Layer 12 of a small transformer language model trained on English Wikipedia (16 layers, counted from 0, width 128).
A neuron's activation on a vector x is squared ReLU(weights . x), where the dot is the dot product.
The model reads these tokens: "17" "-" "G" "." " The" " Pro" "s" "per" "o" " f" "ig" "ure" " is" " F"

The vector x that enters this layer's MLP at each token. A number n stands for n times 0.039.
0 "17": -6 6 -9 -16 -26 -2 -5 -11 -4 -30 -38 12 6 -11 -5 11 21 -39 16 10 13 10 -4 -13 -19 88 -7 -9 2 -3 29 4 -40 19 -4 17 -11 6 -3 -2 5 -4 1 17 30 -12 49 15 -16 -14 23 20 -45 -24 11 -1 -2 -9 9 -4 -19 11 28 -58 -10 19 11 -7 5 -6 -28 29 12 -5 15 -17 6 14 -1 7 0 -1 20 14 3 -15 17 -4 -2 17 -46 14 -3 10 9 -15 24 6 -1 19 3 11 1 7 -20 -28 22 -25 -36 -5 34 -2 0 -20 -6 -18 -2 5 -21 -11 8 -9 -21 -4 5 -47 9 9
1 "-": -10 18 0 -30 -10 24 4 -16 13 -9 -22 -8 26 13 1 52 -9 -8 6 -26 9 14 -27 -8 4 70 -27 -12 28 -9 -2 -9 -16 -16 -21 12 9 11 15 16 6 4 -7 24 36 -29 33 28 3 -25 0 1 -30 -7 14 -13 -30 -2 -9 -12 -31 -1 6 -44 3 -8 -35 -9 23 -17 -11 38 7 26 40 -29 22 -1 15 5 -5 14 29 -13 28 10 6 -5 3 -3 -50 6 3 -3 22 -44 13 8 7 -40 24 32 -7 18 -19 -23 -29 -35 -18 -20 24 2 3 16 17 -25 -28 -11 -12 -9 5 -1 -7 -2 -36 -23 25 17
2 "G": -25 14 1 -34 -35 42 2 -20 -4 -13 -10 2 -8 -8 -5 27 -9 45 -7 3 28 2 -16 9 8 38 -13 7 -2 14 2 27 -7 -15 -8 17 -25 48 12 -29 21 -33 20 15 34 -3 10 24 33 3 -14 0 -29 10 10 -29 0 3 7 11 -4 -32 -13 -17 -25 9 -35 -3 8 -17 -30 31 43 36 24 -17 8 27 31 11 -39 22 35 -24 20 0 -22 -8 -2 -20 -64 23 -25 2 7 16 -4 -18 -30 -24 -21 5 16 14 -24 -10 4 15 -21 14 -10 22 -19 7 -15 -8 3 -7 -24 -17 0 8 3 -23 -14 -20 5 26
3 ".": 2 32 16 -23 15 6 -13 6 1 -20 18 13 17 -9 29 -3 1 30 -18 15 -2 33 -23 13 -50 52 -15 8 7 -4 4 -16 33 4 14 12 -7 28 -4 -2 -15 -10 1 -10 14 14 -1 28 -15 -34 -11 32 -24 -27 -41 11 -45 3 -5 19 -41 12 -10 -19 7 0 -12 -20 -17 3 -27 24 19 60 18 -13 13 -44 16 24 11 15 3 -22 0 18 -23 4 -22 0 -40 1 -26 12 19 19 -9 -7 14 -12 -19 10 -2 -9 -58 30 -6 31 -7 19 25 11 -16 24 -23 20 -39 -2 -13 -25 41 20 -17 -3 12 -72 0 16
4 " The": 27 8 9 -8 -8 -28 6 -80 8 -12 -10 2 6 3 0 9 -11 62 -11 33 2 -2 12 4 14 54 6 4 18 21 5 0 7 -4 -8 18 42 -8 -16 -2 11 17 -9 -5 16 -21 60 35 -27 13 10 27 -19 -13 22 19 12 2 8 -12 17 6 -2 -20 -4 14 6 -2 -7 -15 -58 14 -1 6 4 10 6 -10 8 2 11 -5 -5 -7 17 5 -1 -14 -5 3 -95 -12 5 -62 -22 -13 23 -11 -4 20 -12 -18 -13 -2 -15 -10 -8 -18 2 9 -4 -6 -12 -1 -1 9 -18 -8 -5 -7 16 13 -1 -6 -4 -24 16 25
5 " Pro": -2 3 31 -3 -8 27 -15 5 17 10 46 -32 11 -29 -9 9 -10 9 -13 30 0 15 11 4 19 23 1 22 15 -14 3 4 20 -3 -18 12 25 -31 19 -1 4 -27 0 -9 38 21 49 -9 -6 -5 9 -6 -44 -28 9 -23 19 8 2 -17 2 -4 -27 -16 25 -24 -60 -14 -17 8 -10 37 37 8 3 27 -13 9 24 -22 18 28 8 -39 12 8 7 -9 4 37 -70 -46 12 -38 0 40 -13 8 -15 -3 -31 4 -1 5 -72 -41 -14 -10 6 18 52 0 14 -19 8 15 -35 -1 -13 -11 11 -30 -11 32 -12 -10 3 18
6 "s": 37 -9 -1 -34 -27 0 43 8 1 12 33 -25 27 -54 13 9 -18 55 31 -5 18 14 -10 -7 -15 -4 -28 23 -10 8 21 22 -40 0 -40 -17 21 0 3 -1 30 -6 26 18 54 13 71 -28 -23 13 3 -29 -22 -42 -39 -33 5 -22 22 -9 5 -13 20 2 20 -28 -61 3 -21 3 8 43 14 22 53 22 -59 -11 18 -5 -8 -9 -11 37 32 21 -15 -10 -4 54 -28 -8 -20 7 8 21 -47 12 3 9 -25 -2 8 -4 -22 11 -23 7 -14 -32 23 -15 -2 -15 7 4 -8 9 -3 27 16 10 -18 -29 -31 -5 -10 12
7 "per": 6 -71 -7 -9 13 -2 56 -35 15 -28 18 -14 30 -21 8 13 22 58 8 -14 -34 -43 -1 3 13 20 10 21 -24 3 8 -10 7 8 -41 4 35 -24 -13 39 6 17 27 -26 53 -16 46 -27 -31 27 4 -34 -24 -45 -8 -10 -13 20 36 -4 -10 2 -21 -6 45 5 -4 -7 -9 -23 13 45 15 -2 12 9 -18 10 0 14 -1 -17 -5 5 30 -18 -45 -7 18 18 -34 -16 1 5 25 -34 -12 56 2 4 -6 3 -12 5 3 -15 -18 9 26 18 37 10 -9 -5 -6 17 -62 -11 -30 -2 -19 29 40 5 -29 -32 -4 7
8 "o": -2 -6 0 2 -11 0 59 23 4 5 8 50 -20 -18 6 29 5 20 15 19 -11 -5 12 -2 10 3 11 38 4 -17 -12 1 6 -14 -32 13 46 -1 -38 9 12 -11 -1 -30 18 -52 54 -27 3 17 4 -30 -47 -47 -19 -47 -15 1 -9 -7 21 1 27 -24 35 -27 -50 -13 -31 -13 35 -20 -8 14 -21 -43 21 -35 35 9 -6 -17 16 -21 14 -39 -18 -9 14 28 -54 1 -11 19 7 8 -29 -1 -14 -24 7 41 -6 27 -21 28 -10 3 13 2 42 22 23 -24 5 31 -12 -31 -22 28 46 57 -12 -3 4 0 35 0
9 " f": 10 35 12 8 27 21 23 17 34 -20 3 12 -23 -48 -68 -6 -2 18 12 30 4 -10 -9 5 4 11 16 22 -11 -11 4 7 -10 -7 -15 -18 26 -10 -26 44 25 -59 14 16 11 -29 33 -12 -10 26 -15 -10 -36 -6 29 -43 25 4 -14 25 41 -7 14 5 -6 -8 -28 3 -1 -19 -25 45 -33 7 37 -26 -9 -2 7 -37 -21 22 -38 1 35 6 -26 0 12 5 -74 18 3 -10 3 -7 -4 15 -12 0 -14 20 -4 16 -48 -1 9 -54 3 14 32 -19 -6 19 18 12 -7 5 -14 -2 -26 32 16 23 -3 -12 23 4
10 "ig": 5 12 -27 -14 -3 4 50 15 2 -3 19 32 -6 -6 34 17 -16 9 29 48 -27 -12 18 7 5 1 15 42 -1 -26 12 27 -13 26 -25 -10 7 34 -10 22 -5 -26 9 6 29 31 27 -33 -31 26 -4 16 -29 0 8 -19 49 32 -7 21 -11 -59 18 1 -12 -48 -11 -25 -4 -26 -6 24 -3 5 33 -36 16 -36 32 -3 10 -44 -23 -20 32 -6 -31 -18 2 13 -31 16 -12 8 -5 -6 -39 -13 35 3 -38 8 -18 31 57 -36 -28 -29 6 -2 39 -4 -13 -18 11 -35 -55 -18 -5 -11 31 -15 35 19 -32 -6 30 15
11 "ure": 10 8 -14 -8 -10 -8 23 31 -21 -38 -4 -13 20 -44 -12 21 -3 10 -12 -11 2 -2 -12 35 11 48 -17 77 5 -7 11 15 25 11 -20 21 -9 2 -19 11 -25 5 -9 -41 6 -34 53 -19 -28 20 19 5 -30 1 -6 8 34 31 -51 -10 15 -37 -10 -71 -14 17 -8 -10 -19 2 15 22 11 4 9 -12 36 -20 -8 -41 3 0 -19 4 19 -13 -15 -14 -8 43 -37 29 -24 35 25 -13 -30 12 13 -6 -21 1 17 3 4 11 19 2 -26 1 26 0 27 1 27 -7 -17 -8 -34 -10 1 45 29 -3 -19 -4 -17 15
12 " is": -6 32 -9 5 -13 -31 31 -11 -29 -7 21 -11 -18 3 -32 47 15 -42 3 -6 -5 2 -13 25 -4 30 6 6 7 -12 2 -4 -13 13 -4 -5 0 21 3 -24 10 2 4 -16 20 -44 91 -4 12 13 -5 42 -5 -49 11 7 3 -9 -15 -25 -8 -13 10 -45 7 13 23 -15 -23 4 22 22 26 23 27 -11 -2 14 4 -43 41 20 -38 11 4 -5 -1 28 16 6 -52 1 -22 -28 -4 -38 -1 -23 15 12 8 -2 0 -6 -20 27 -24 -5 -12 8 -24 18 -12 19 9 32 -12 18 8 -18 -23 -12 43 8 11 -32 37 29
13 " F": -11 23 14 -12 -1 46 25 -10 40 -47 52 11 -24 -8 -56 -15 29 28 11 7 -3 -9 16 22 -16 18 15 -10 12 -8 6 -3 -14 -12 -12 -26 21 23 12 32 16 -35 -16 14 6 -11 37 9 41 23 -33 -32 -35 5 -2 -16 -4 -8 -13 -7 22 -25 -13 -6 0 0 -9 -10 2 -1 -32 -2 5 -7 0 9 -2 29 -6 -24 -14 21 5 -18 -12 2 -7 12 28 30 -64 -22 4 -13 -15 -14 19 -1 6 1 -9 -5 6 20 -53 -5 -9 25 -1 46 4 11 -5 10 10 11 18 -19 -20 -7 -17 -9 35 -6 5 -26 3 3

Each question shows the input weights of one neuron of the MLP. A number n stands for n times 0.0049.

n166: -1 -9 29 -22 -39 10 -18 28 -1 32 -36 -5 1 48 18 -25 5 17 -18 -44 -11 -26 -55 -9 24 8 -6 -17 -6 -3 31 -43 -23 -5 -1 -8 -22 -1 -18 -33 26 8 -14 20 5 1 -26 24 3 14 19 17 14 -12 18 -20 11 -19 4 -5 5 7 20 0 -12 33 -20 -21 16 -22 -15 6 0 6 -6 -26 23 16 -5 -3 0 -7 23 13 12 14 20 9 24 13 -7 8 -13 15 7 -22 27 22 -16 -5 23 20 1 -17 -3 13 17 -25 -27 -25 -4 -10 -37 1 13 -28 9 -20 27 -19 35 18 -16 -8 -8 -16 24 7
On which three tokens does it fire most, strongest first? 1 "-", 0 "17", 2 "G"

n392: -18 24 7 -26 6 8 1 16 -34 -1 -3 11 16 -2 -21 -36 28 1 -21 32 -6 20 11 -48 15 -9 12 7 5 0 12 -17 -52 -40 5 -45 -38 -5 -19 9 -3 1 5 31 12 -3 -28 29 18 35 33 -6 28 22 8 24 -8 -30 25 -4 10 -31 4 6 25 -28 0 -3 24 -16 -25 -27 -13 24 11 14 -11 21 18 31 21 4 11 -6 -23 0 -7 -8 21 38 2 -29 4 21 -18 33 -8 4 -8 -36 8 8 2 1 9 -1 -11 2 4 -15 -24 9 0 -5 -11 19 21 -68 8 -41 -7 5 -4 -14 30 19 -37 10
On which token does it fire most, and how strongly? 13 " F", at about 0.95

n331: -8 30 -40 7 15 -16 -17 0 25 11 -1 31 -17 -25 22 8 11 -25 5 -1 -17 -16 -25 -29 -11 -5 15 -6 -42 -19 8 5 -28 32 10 13 -15 -3 -12 -24 23 11 -42 14 -5 5 -17 -7 -5 32 -20 -16 -19 34 13 -6 -2 36 0 -13 30 -6 -9 14 56 35 19 24 18 -5 6 -25 -11 26 -28 -2 -4 -14 -13 -5 27 34 12 17 -72 -4 -5 36 8 8 -2 17 -25 0 -12 -1 27 2 -31 -7 14 -11 8 -3 -14 21 8 -7 -29 22 9 -17 -31 -21 -29 5 -1 -2 13 23 -2 -20 -21 19 2 3 -26 -11
Its two highest activations, in order, are on tokens 0 "17", 13 " F"

n431: 23 -21 -1 34 11 -30 19 21 -53 -20 -8 -60 -12 -21 30 -25 11 -11 18 25 -41 34 -12 -15 -28 -44 16 27 -20 -24 -6 16 -55 -13 -31 -15 1 -51 29 -22 27 16 -11 24 -32 1 -11 -7 7 -8 19 -21 9 1 3 4 -1 13 -17 -24 -3 50 21 16 -1 -13 14 -7 18 16 20 -15 -2 -16 0 38 -25 27 14 5 9 7 7 30 29 10 -11 -26 12 13 8 -8 20 28 -4 15 12 18 0 2 24 -17 31 16 18 -11 -1 14 -10 35 16 -12 -15 -14 -27 19 -6 3 -12 -29 -17 12 -41 -8 -2 -4 -33 12
On which token does it fire most? 6 "s"

n220: -1 33 16 -39 -11 1 -16 -8 -36 -16 2 3 34 10 7 19 18 12 -2 24 -8 -3 -22 -8 -50 -19 3 -18 9 -26 4 -32 -4 8 -2 -20 6 -18 -22 -1 -35 4 -21 11 -31 19 19 20 -23 31 1 19 3 59 21 16 -21 4 22 17 -4 -14 -25 39 -1 21 23 37 -9 -30 35 8 13 1 -42 -18 -12 34 -1 -19 15 33 33 -18 -9 9 -25 41 -10 25 11 -3 -27 11 -22 -17 1 39 -26 -14 -17 1 -16 -9 13 -13 30 -39 -4 6 1 1 -2 -5 22 -7 15 -25 17 -3 10 -16 7 5 2 6 -30 26
On which token does it fire most? 13 " F"

n201: -16 32 3 -14 -40 -11 -9 -10 -20 -4 -4 -29 16 26 53 0 12 10 29 4 -9 8 4 7 -12 -24 7 -35 -22 16 -9 -5 -2 -20 7 10 -11 -33 27 7 4 -14 0 20 19 -1 -15 -27 1 14 -32 25 37 33 9 12 -4 12 -3 24 -3 -45 -13 -18 7 22 2 -34 -5 -4 51 -19 -8 11 -59 29 1 -12 1 -26 -23 -4 20 29 -5 29 -32 -3 -22 -3 -11 -4 3 15 11 29 16 14 -12 33 0 -5 18 -12 21 -31 26 1 -13 -42 -7 -27 -31 21 -36 19 30 43 21 1 -15 -28 -47 4 20 -22 -19 62
On which token does it fire most? 2 "G"

n257: 9 11 -3 -2 -41 16 -12 23 -27 -8 -29 -45 -9 30 9 11 41 -33 -48 13 3 31 -44 20 -9 -4 -7 -10 -12 -39 -2 -37 5 -25 1 -36 -32 -45 -4 23 22 2 -10 43 -40 -28 -16 1 9 14 -10 25 3 -22 4 -18 -14 -6 17 -25 28 17 7 8 12 40 -29 -37 -14 -29 -10 -9 -5 31 11 -1 20 19 34 2 -7 25 7 28 -7 39 37 18 13 -60 14 1 -28 18 47 -2 39 -6 14 20 30 -1 27 -33 6 16 3 -49 -31 15 -33 40 8 -3 -6 -23 11 -38 40 20 4 -12 3 -18 -6 2 -13 22
On which token does it fire most, and how strongly? 1 "-", at about 1.7

n46: 27 16 17 -3 -1 -2 -60 8 -83 5 0 -14 29 -10 19 -16 -14 15 7 19 -7 4 7 -30 7 11 11 -3 -1 -18 7 9 11 -18 29 -10 18 -33 -6 -10 -2 -8 -9 18 -36 -5 -30 1 7 24 -38 -8 -1 -20 9 8 12 32 10 -10 -4 18 -14 5 -5 -4 21 -23 18 2 -11 8 -13 -10 -17 -21 -34 -14 22 2 -1 4 -2 -9 -36 -11 4 -2 17 29 19 0 -12 3 -25 20 -8 4 -29 28 21 2 27 -13 11 -16 -7 -11 -10 12 16 20 -23 5 -5 34 1 16 23 -39 28 34 -21 43 42 -38 -36 34
Its two highest activations, in order, are on tokens 3 ".", 5 " Pro"

n117: 13 9 6 -2 3 -14 -5 -9 -27 19 -21 -10 -7 -2 -3 6 34 4 3 -17 -11 -5 -5 7 0 12 38 -10 -15 -31 -26 -28 -19 3 1 -24 -27 -8 -18 5 -9 -1 -15 -24 -6 -18 -5 18 7 6 -25 17 13 -6 -1 -7 2 2 -20 -33 17 2 17 8 -21 20 14 -16 10 1 2 -11 -13 0 23 26 26 -8 0 -14 -26 9 -4 12 -5 -9 -11 -9 12 -13 21 18 21 30 13 7 23 22 -11 -2 30 31 -34 32 -5 3 4 3 4 5 44 7 16 3 -13 20 -2 -30 0 12 -5 15 -7 4 -20 9 -18 30
On which token does it fire most, and how strongly? 8 "o", at about 0.42

n167: 12 -19 10 31 -23 22 7 38 -17 -18 -25 -10 8 45 37 5 -3 -7 1 -23 -27 -24 7 30 -8 -1 2 -12 13 -39 11 -16 -1 34 -23 -9 -13 7 -5 -3 -17 -27 -22 -5 -10 -53 -30 5 28 -6 36 13 -3 14 11 14 -7 23 2 -9 30 -14 19 15 -2 17 -20 -32 3 27 -21 -3 2 -12 -22 16 -25 6 -5 -5 5 -6 -5 35 -5 30 -19 45 9 -42 1 -26 8 7 2 -6 3 -3 -13 38 8 -22 12 2 -9 9 14 22 9 12 -18 34 -40 -14 29 -17 5 -14 -17 -2 -33 -8 14 -16 11 -20 -14 1
On which token does it fire most, and how strongly? 13 " F", at about 0.43

n21: -5 -17 -8 18 1 8 -21 18 19 18 -5 -55 30 5 24 -27 14 -9 0 36 -11 -51 -30 5 2 -20 4 -2 1 -4 26 6 -16 -7 -4 -3 -21 -3 -6 4 20 8 -22 3 -14 -4 -14 -8 -6 16 -38 -12 -20 -54 16 7 29 -30 1 20 11 1 14 15 -5 -2 22 -4 -4 -40 30 24 7 7 -40 18 -28 -8 -21 20 1 25 36 5 29 -4 36 6 10 1 8 -4 8 20 6 44 13 3 10 24 3 7 -18 -16 4 -15 -1 -37 -31 11 -5 -32 19 13 29 -14 -13 -32 -19 -16 -17 5 -6 42 1 18 -32 7
Its two highest activations, in order, are on tokens 5 " Pro", 7 "per"

n67: 30 25 -19 22 -10 -18 16 22 7 4 -19 -9 7 -29 29 2 -21 -10 20 19 -22 7 -55 -16 -9 -11 -7 18 -19 22 -9 -2 -7 39 -21 14 4 -3 -8 -3 1 20 -17 -2 -3 -13 2 -10 1 3 11 1 2 19 5 22 50 3 19 5 44 -16 8 5 8 30 26 -14 -6 0 35 -39 -9 -6 -18 14 1 -20 -3 -21 41 4 5 12 -18 9 18 -16 21 -36 -1 16 -16 10 1 3 8 39 -23 9 20 4 4 -21 -7 -16 34 -30 -13 -29 14 -28 -16 -2 1 5 -31 21 -1 40 -10 -38 -29 15 -11 -18 -8 27
Its two highest activations, in order, are on tokens 11 "ure", 0 "17"

n483: 35 -3 27 -23 -17 -1 3 18 -2 -4 -22 -34 0 -10 32 8 1 -17 -1 2 -26 -19 -18 -23 -13 -7 2 15 -33 -48 -1 5 -12 -22 -13 -14 9 -12 -16 -29 5 -13 2 36 15 -1 -11 16 8 15 -13 22 -35 0 14 6 31 17 -18 5 26 14 -8 -12 17 -36 -2 -23 29 -24 43 -8 -16 -20 -37 27 10 39 -27 5 18 -6 -9 36 -3 13 29 -10 -18 27 -2 1 -44 18 14 -1 5 -2 14 -16 16 6 -14 1 -6 -26 -2 4 2 -10 9 15 -34 22 16 -11 35 -10 26 -9 -17 -16 4 -10 1 27 -30 9
On which token does it fire most, and how strongly? 6 "s", at about 0.31

n108: 15 -36 45 5 -18 2 2 -5 -7 -26 -32 12 15 10 35 -32 -5 -23 3 32 -40 -79 -3 -1 -9 -18 -12 -10 -1 2 -23 -11 12 -43 -31 6 -7 -18 -1 4 46 -3 -32 -1 -15 -13 -2 51 24 26 1 -34 -16 0 30 -20 11 3 25 14 5 -4 11 38 7 1 -7 33 13 -3 -28 5 -40 -31 -20 21 3 22 8 3 -8 -1 32 -16 20 -11 -26 -40 32 -1 7 -21 4 17 26 -1 -4 -3 18 -2 1 -8 -23 -4 -3 -12 9 -24 47 -17 -18 23 -3 -11 5 39 15 -30 -4 -40 -35 22 -29 12 -9 55 -2 1
On which token does it fire most? 7 "per"

n485: -14 -10 18 46 -14 -6 -42 7 18 6 -1 7 23 4 17 44 3 -30 4 -23 -20 26 1 -8 10 -21 -23 -31 11 25 3 1 7 13 20 -14 1 -42 -8 1 -9 -10 -3 -22 -3 -18 15 21 5 15 18 -8 14 6 34 25 -15 12 36 -2 2 17 -16 5 15 -2 -26 -20 14 -18 -14 -11 1 18 -41 8 -38 20 -7 24 -11 14 -20 -9 -34 0 30 6 15 20 38 -2 -4 -20 -18 17 -21 -28 -6 -4 18 -32 -2 -12 0 -17 12 10 -6 9 3 7 -30 -16 12 19 6 0 6 1 -7 -29 -34 -3 30 -11 40 4
On which token does it fire most? 5 " Pro"